Layer 9 of a small transformer language model trained on English Wikipedia (13 layers, counted from 0, width 96). Numbers have three digits each and are written without spaces.
Take only the direct path to the model's output, skipping the later layers: a vector added to the residual stream pushes a token's score in proportion to its dot product with that token's output vector.

Output vectors of the tokens that the questions are about. A number n stands for (n - 500) times 0.0047.
"inal": 572563453584605674454380413641599471547466354575227434421316522462312423446544607509809474416534543487595658757497662542522321551463602291488429483544639425527448581699477609553386378449624379352447230559625664433536463471546459665387527394688547596479584561391678728545559567556659559292
" Guide": 543654559550639648606530519494497497583545474530360446640514361533601377444470434526574543347577375350351486665494670297556547745467548424500235483559570476530619509702252458355398413361512477445503387594668684559445482431621520523519388486567570514435351421556503569425478441565422382295
" Register": 428652514582629778698424526450500452597568445509383434573413568656495446447529453472482613375391462503488466593693651396622312607538455519564372438435657398341445512541564524459657372542366494446585292599557620488440420428657487466363503318700617391438485377540575422548543535456353405602
"ical": 469568542548418670360725352442402418500559601502445512727427405519440451503357576533783569327631580524423606550500497632606603504578519478478525498496432503411262560743366694554452697400613473660503283576531449473607438369574460572432514261581643553491600238359682467480493400301274696296
"unct": 486727575441559497636412572433459684496440523588312649639291544444454429323390582506576529365455350516529538392478484511425525442418655496368655469285629415341375627482402503633613567292509397396388270660564447523521477441530511519496378367518411828309466539667627658669668406425459500393
"acter": 373438605548533699647485461420570473717435271547294396564348378401434551561500573695566642367495461532429592433496650404798260509562504631504314464425789361356598631661308512449351585302715368358416466459799604587712464400567491712589302268504345795452355496684493657600587486607306567224
" Insecta": 405535678600493424740405605597431589703749207610389638657470367572546361545449665568430569358580430387661492515595606459551319484581504201555496437367519383375682649557297395428557601449490389464504303659553504667465291434603536603496408430542496696575494331500631583651585534556496362553
"ctor": 471708602487526479526310508454482436686344434550331620613386533575597402430585629488580598343638462535692528581653500568563622538625675422659359490592608336392582593429273532304261397603553483286465361555341413416682341428531510453722337326587737446519327545481393768571359504469256515520
" Binomial": 468569680609663659512590721594308661875516110579542577420377485632280348511509556653407538354579500434316635693526646478614507594600352686518392459256592560399686628658358436405343571476435298344527384464478438438576429392523533647496616463664680654339453272500647496624569288454305708442
" Category": 345612617562521669579553630456446394511529558538481644619416456647428505442372577553657665420575489532437386570677598420629500596452532488492417460538497384526564511398420606315456468465464239500433183549530459379421506416540560329635483389688528677479472420660574719450515438592424479543
"DST": 455511495685465490638611948451212514641706414586375622552455245762348485439596519555591575274423252471405483551670457146550473532784579115557356414287360173442656641696543461269319289687440316141143328608670650428657206391553538420321582523678714645371445305758525691472399540543355404254
"Species": 333281396652339706417585749451401508784460221617382456666475618669667521508407496865541462350535457146561587671446622409646247485436447463684154410466684347381573650734504594631402589393427354494338494701655548482586157453526510423272544508638528637423324484536612701628555490600357210368
"arth": 553440421491705595493556636642589645630490379608410436507494288706464533488536536545597633372536241589506392615619351353631355549550545292561653489578538464564586568418415585367474533418487619367532336575507574526660325426545461683469360380431434646532422294439528599531653515793420440474
"law": 728428571460721633641476646605580387686371497645465659619476616401503503556406437531381626394713356344628575647587374463608448633694514434598472498547648320709500544628513613410638318613549490472350241600581611364585451422455487563593523399539563601545381408365506451617470373519366541417
"oga": 494722453535487598679511574413446506323600500592467534510379363608534478323596584522365380379552549389616285490635589366576305415673631388599474490459421494528493600460720535385444459456504458182423443419377515694698500469675469287428518488463537711389331443517511576404596558537457474425
"II": 488535413581467562491519563541305528694594554497364500649489417708404507513599431356488475423562520339520644640445571391653465389643447380579592447557565352523670589761511444429369608500536427496342467527398630549531307517517486436390494546603540579479472489659631380430551589632514702357
"night": 446344550464659655496542647368435707469543521601485427603460578687346531631441506546563538432692343475375459831567605625406490481704454421564331502344529348649354590628629612425468590478480493500486415625850634475542360472300520442391532417722611618373408296494503346609603216644164530573
" Company": 549671625587581717508461477500404398605473471528406565540525457323557474616465509440489611438521390444280420581467474205477430673478503542563421507465452475457589516656411505412559492349577289435484428453443561556370446486624515497441627507598552459512482342620628565608525431408367661543
" females": 441294295770452663556370492435324639592682436561533738722372303646370497462563634653464669478603316394395725596511749395417378353559434520524419485479573356374678583752436465561504740388668481544374138660487607356508326369659538622488345443628414641448503409397674492493425360632486420386
"where": 361645517555447448619315528390725689889581366524457648712293360393395590414609515723572630457409453507493382619597471659448620568614385368749457444673719564504427582586615537298592556526560450406460340623670613493464156442576516281504478507682669522601627420441535348422542478533482340576
"Gls": 690638574707326349661411676672533451635828234672550804634556487661329485513454500496606406315735382325328564427684628664679504627496480637517583470322471434505526660584486533250477598467494514164025160448615606528345425347587624406412509457650734870665320175433496485621562271701298447330
" oldest": 341467548578397649647607370509384546670566347496487642705494477587426476384661567557450443435493415352289417553625635412542461634514464541690434416559473436390493531551564588535656491394636494347420310614510446518561512417589566491346565402506596610369301557586594443546630307530507466400
"abe": 450483626597548556494500583648459591515509409638277544447625471614489456478476595532529491464593395400566525529503539322509316537592523387628406498463661475647425606725617556562537289243580584408497292417770436707546531504524485597432367448404714650593466553574497656441484413679447551592
" Guinea": 487600390427524616349563581634497537801599461569486676325476301745413487521575547613612522438672417461398613459407526541641310568571426300453617465582597404250720557427497583386539513328599399583604261379751636620591428466700581403414481533511514674518500393567605569578476446516366619395
"iana": 447373341537575482443381575595447497460703557651306521540484461451426427349500546575497439407367418494556719594615517480573357393453494308552613487475570462448439585521458640439399529348599623541454350476686520600637578479765519583385343417602534575395475398541528469508417365514439548335
" Species": 313709421507562625526513592528518433842546399541470547598487332504452475522473590732544574299472410229369455430477593400467355596334557478455303427412592411356593545705397454411539578347495462495559550562703535409705373407729467338563538457617587454384433394579616790615645277573338675565
"raph": 647846377549646496688336434412603571417407336557294527439285412755456451567433497591749681330554243470470601518430500490558361672580680371698375483337563179352548561778084571551504818575692466512240247654638391383623359442591495609518366374716584895344466544402588449508730377500255423274
" I": 393469557513520456463540396546430493551500403459603541489442515549424425511440540459480508500431503436541488362545516568454502494498489591525480533423457530540494476474648468509505367450462454552556619591484556427528546521391507412456526438460543450478563510491549520424458444460476671586
"que": 420662345619487306326314476469506604591450444600457548631546458307503515424445635476468323453563528271531457546441371365597749572395585365497265506469514446575379562556638684526538415655444552238453253520472628506389443484658479518289435485709480507549543534517413394512458338537379409364
" Rica": 591642548652620526394353388437550492667613304607408503608455585590286386352529603620577492419490449375582474545593562346468411532487671500604527476368619503397500526451579646530537666480516411504443622495429614654559607473580572580291398377540543732484473547578533579494491382506504494408

Output weights of attention head 5. The head adds the sum of these rows, row i times number i of z. A number n stands for (n - 500) times 0.00099.
o0: 545464379623509480428411385496756566525634599325541620521659445392383553456492532639345554749770397383563563564473394435502617447473302676382619267473586442550619488494658608481476548401548671317306493417571363393526654342491419420539568593429280456420514336448477547419503557635498504367
o1: 540595572380557633460312429383563661508437287275580507550459425601453353483504550493462429370465511665575483431445591643435562287631558373440532465475458404462431455363492458369422647551508565521537667520488479361626373498543563493466395469478489576517430445382516615536374422659501579395
o2: 454471499543395613536462420678519364843499314382381580449545458434409364574466536460485350360325405276463468428640430552746499564485500421592458630435421606592423510600430550427556538280538474661550514569529495466308510559449466418661359560712490637426563465505458611497510469498490559648
o3: 529543571572492564442407623382672422306439480651458439443561613360483297600365540483521503609693531627619587424471507530542476414612413509355404462677427330502702425510391445632485409548568548445441378271333417379346324518644529500540505527729385620490422464581502406589488481511566548502
o4: 590692303313426506543634359544617556582399463375592493521526588435523635545486272619423381507530487597555526634507563584407494562658489259503620513692635610429497618438432483563420501444574654460402449479460596438460631534558571497508401581683661604510518510540458349498499583297525487649
o5: 467576460447448423547520592476642478516523518550571477502323399608620343509422568495609582719569541640405417486400633312458460552470459550610450450443418641467414494383584528449473481482492484578405543416447508537462394336449595553763603474306489421611457602515396411407444485628598501529
o6: 508518397612438428461569514517473459559328654778467307494552473450382597483305510446506558375567375561544392458378530412495418453578542549384597740632491542482632299543403566374596437574584424481601482394405492608535380608595618491311535451470413523408428497566528486549369527540562465531
o7: 569482403637535539623438449551500595259551613368594475408326448490451480470632541641527457360453343503491614446416492435532404444530520448374458491523615438323476462422564502526647441567508536345467515400405557463548521645611392452462641548500509521525496501603286546485459536580428337480
o8: 429520534846569528351444414651354345594610428392499611628469519509590353518469619390481492724615364430495701483644360554748466377528584382532462765536559438579519287506498409745458480567567390451640403344462475393512583741585322664519470460489494503395580356641508537416537573674468610347
o9: 333295444708471618525610461506417641420436369635385435553368456379367448304450617452466621625507562575566503442511488560572517306511434546497617441510412357411551284512461651582488613495673344403642437359353295551723436460694504400505520529744372591308604306584528610691556561468547557423
o10: 450588408417440506335393528613486665451373630392378566474598438645551457427658450528396431621573515625537477551349496696451450379482483377284420746364485594480480637395522427578673662628550535410707446331479533449632598564484459495413505313326623466411610635321544617470630583545465449406
o11: 432257603613542536508662460524365479425477540321521525527472572643512512405453409438296670432362664398523496284544304544647475569586556668618632368449684423432416493571535452706456657610504382405565662657427397342520568744416466518425686388400599422329686665615476545545350434563543608490
o12: 532494440467470509493350312486542645525740359625432476708506344516593688508510538534532650371457421385582500655593405443535496474562481329446527730556574555467447523431573500373622603325507572524497404515641510778728641435513401649433463526501521467517400300423407477485546593657448377422
o13: 616419655557503486516416413449338622542512350279514612702616357524451469655626385563507399518435450489375408466666529752505461657521513545314472403374663431596387712391525473643431734577498476427633378588610463320563539373579386358555445373681532498389558525358398423642430427637442517425
o14: 497443472586527568514560520552404593559468637596660492570334384669498572483591507495515560222388486542529518549568459416407398468503385670522462530613499501625438185535631572163516454385393413595585630452454572503580461585338580320433622462457689543462346389655743439452279574480459535461
o15: 625604356503612510333502523518537446562464502584475493495379577523444557589583450630636462442533490242399375607504568417563425420523538417443329853599526507498645305542547602428612450366430556543564429429563508375443509542720475550455549570423510737389392416636529447373476403521453575522
o16: 547577388447515466497548427426238476523544592449664492384418403464414595672439430514620520446297401574473384464539449531489419522451659509686561312583562394526374300458622567438321304528516364590377566508681508376483340565401448344507489599416577619472430473486509518566405463578613478454
o17: 567462489327607574472484511498330482459329575648380469534576544321517564348519331519507582593451658545485569590433475523441544397498624395542495418549618470465461475656426465513457489331372550516580483623605526583449606201388447596501647595555382536518559305362562528557619586506581476456
o18: 529450409652613550626642493564446548556531519275480620569590508567562613526434592446392547794506562384502526569518376710411683331418340544606698423539315340599508241567517441586537536429556525364550358568520493567550481477653367423542481402414560516324479411534495560501641484493533430580
o19: 603586484451482697460546558387500610632470539522629495421520497568526514601391533482703410624461482460425437514295562468544484398491558392625606731610381435426576237555428599363513516465348413458432590550526596550435644626451359375553555629568580478530485492798566720527498419579423508673
o20: 493407474603651491523486394462446731452565606471548511511382419505619690511488564517529559545523546636651427338428459459491440393556394632480477271543393457446513321453500457423537524634555480382336524567643507576623439477394454397408560461419609363507525472580619595449416542552452449475
o21: 801479563513598564503556609482449488431370519489385557409500694433548486542639502655680450647527692562553493491480502553487443555514518502532521413311392465314584355382433497467470439453428520391540629447554455406565483421495599595401456521375340415626606572586623539329592480411519458385
o22: 546406554547403390586441603571519596347753494467634531665714426386513530557512366496457504631784571462496540490608417333445554619489459461434489809496385464427596244599562630537597559429523580395573317628488425618501561488574538566515544473670520480466552536588596457513489390425351465537
o23: 592459538530602271558406507423463539609468360539578422521608559379549378478389379631487324665655448296429643636468391471336585523600698528506391718492286449578569451463393602575509518377483677409610382511493569592593425449523589618584388351348431287604503498395464487392597513481526625459
o24: 405552601291616325496550548514401483462467581514550325495556526500435348446571404349267417660525477557573418521456500497525672614497576463639513608616330377555439217491413582505473351520443270432482569336383554552518448489412613385533341515570589531457479472443602528501467421335564654627
o25: 500208392508446532658601308546435546549566499458523621505558397556582478460446412503374450403480454478672445621426658473660530438714310498468607400554691510474525523529588539617352581485542484474591520600535446669623567624311330541532609543558579383472436445727432474574618561515505392538
o26: 437498538497453403397566446369427541466375444773596559469480416528520573530344418514708504410715539444503552566617420437391602753658515508356563593503536375679620575497437566406410323379400489470753603521545486514389346653388631585525566575427358400550469358444486446360450483363513542409
o27: 588450587692476464596458484528516537546432607973458337557595513278563483692481600442386582300519588504504555621500515511335429375477393444844319658604488461644559572471594483373527339471439612453496620303267557544602544761481518373384488514593578319505376435601700345428524590388576504429
o28: 486596560461569466517558500422384438542399451365606488614709519448382327580563409503559555822463591525352444500485560422435497529430532477641524392497544433540402511398488511549459636499560544405461495592538507294572649233510492403617390558530473521524500348483476465534503472448530575479
o29: 534557636322722410307492562437610469548558442516486564402520613390491396656407477477518434496497440234512471465473452683560497630620637470492419473461428311490592660609487399604399452452384650446427359551634542352377527327498604434585494545387423536424624556345455493455552404415536454538
o30: 536418419594556458308524491478425499460575355506408629316498593478468273489581531602335615242369419406590703445640306639571422530525553563564526598279560416578538590516546404627525554603522547499577445361534579424601536727331435536347451455512450603418583500401570496487507516464376457329
o31: 558542575461538624479498431464443619423517534802559410371411488375480479566384572463580644077452543542437455493436412397513545571562538408621367374528580187517455741379483372291377375321262600474451550533436464452497359415423594414535589712444433590539398294461537524490564489471640413532

Each question shows a token from some text and the vector z that the head gathered there. A number n stands for (n - 500) times 0.0046.

"0": 351611567566468478610426384666435442515393559433521496433456432384513377644475490461433456494598
Pushed up most: " Category"

" Well": 260393542271460577559404478281543384619368689614541559276554458493545411615448489510423466473485
Pushed up most: " Guide"

" 1": 378527556585454364647491491578389532529538591565484476500397555485504444493327619400467525487569
Which of these tokens does it push down most? "abe"

" On": 531393479466560242383569424260613462476561543498502383463334495517601560567352584707430591835600
Which of these tokens does it push down most? " Category"

",": 506482554438507362440454410398450448442589632574554465550398459474542525564331531557531572599573
Pushed up most: "Gls"

" couple": 416637611536443504404420434565430507481484516448426490504333396493519480435442494489525498597593
Which of these tokens does it push down most? " Guinea"

" chair": 427551424457435435631467390569578551590519525486367552338333548474438484420493565569450558540580
Pushed up most: "acter"

"co": 469512636528430429606415410660425446539534475377494461491500566410561425574581523405471452478550
Pushed up most: " Insecta"

"en": 511470416378472570571492471323575466509405636728545451473553396447655562552412697491566478532471
Pushed up most: " Guide"

"et": 560624555567418515506434491656497460529552454531373542629403437514606665541371479424655514461436
Pushed up most: " females"

"ations": 278509504600418327655441486707568573505630617318392484542392487387447398542447515649436544689521
Pushed up most: " Binomial"

" |": 401544564477524435550504506546512363674410584669473500621485434524584548463382529523485390504529
Pushed up most: "arth"

"prise": 426652496503425552388472472570533480492476513532334518459427450515521500496365462414597483495541
Which of these tokens does it push down most? "II"

"=": 482545496546554397596549451515608463465339480525450428551485475588402498420489543623370611688661
Pushed up most: "inal"

" record": 515601528528551486516437534516483553454541520513522444585499435545491503470503563470536423580414
Pushed up most: " Binomial"

" with": 375481604412590465409440359453424494557561622476469473471401424434557311586523431478545453505519
Which two tokens does it push up most, strongest first? "where", " Register"

" music": 403494562491493475464499447558460525568532568487498491451409417401485278509539406507533433584527
Pushed up most: " Register"

" in": 435520531465473469502526427628560476505468507468428501502457462488412437455434437427456508595553
Which two tokens does it push up most, strongest first? "unct", "raph"

"st": 300504604622426418758428412671506397489434587508490554283223425436455485517452639703359475571615
Pushed up most: "inal"

"cel": 361621428641466462577609414564497515321528497447430301358487505422492444660363484555484407483581
Pushed up most: "ctor"

"I": 513642627491491458337388683437292774298503823632719280572509526520526477543455570608675318623480
Pushed up most: " I"

" have": 510598560553557438357431607399384647285543643590692371554451469547517541572385555591646499685517
Which two tokens does it push up most, strongest first? " I", " Binomial"

" September": 368465561475516494446479339460297424454492634549481512549468398509533217571296417398619466416608
Pushed up most: " Category"

"\n": 375544420612512427657585411526481452522429587553448415271354435474413451386395648687385528716779
Pushed up most: "DST"

" back": 510614563460390568385435413626552446534535478503352582544357447532532574501324474323640518458513
Pushed up most: "unct"

" years": 378571539545478453609497394593474421540403539446509465417423430415472414527443538520400479585653
Pushed up most: "DST"

" later": 413472558460569453435485394487434424593503578546445516488439430438532290571479402465542446469539
Which two tokens does it push up most, strongest first? "where", " Register"

" Dol": 419560559507511346498471523631487478610489599496442452521406516510473394582489463680523426629602
Which of these tokens does it push down most? " Guide"

" announced": 491456544442504317463457405362471437470558653599577531505387452531625574653458607614445573608572
Which of these tokens does it push down most? "acter"

" the": 520470648510544409424421543471495499504521459520484456531415446445559588507463563539526626707472
Which of these tokens does it push down most? "oga"

" featuring": 583427753531609266289333640382553509469658396450495467579385368463695680636468555651565704829348
Which of these tokens does it push down most? "oga"

" just": 527469462288495428410489436333482675503620569510509393447390535549603519462385584438534562698410
Which two tokens does it push up most, strongest first? " I", "Gls"

"|": 433428593523516466468559493432389494483449482560457458422501448480515479365484544512426517569597
Which two tokens does it push up most, strongest first? "Species", "Gls"

"F": 536458625530597321429391580454496525504585490544455494555433409483696599554454600633540594663407
Which of these tokens does it push down most? "oga"

"ly": 383523541448530475645503318400452367550403671628350467283626336478583574629413616629501457419607
Pushed up most: " Guide"

" 16": 358486582455504489460489429517437522551537602487454443460400415439508307505497444494522452568546
Pushed up most: " Register"

" January": 401442601451541393501432466490469415389561594675519554595445346479516463560224463472612575519521
Pushed up most: " Species"

" Sul": 325514564514381451645461574515519511604488715594441413292488396368530489556419458708430430615400
Pushed up most: " Rica"

"s": 381500651567531413574511538614546429512478612665468350518621522445519387557460340502430417627362
Which of these tokens does it push down most? "law"

" Beth": 448481572476581390515445541496497433500575642666570510580528450418518490600328428527545565525494
Pushed up most: " Species"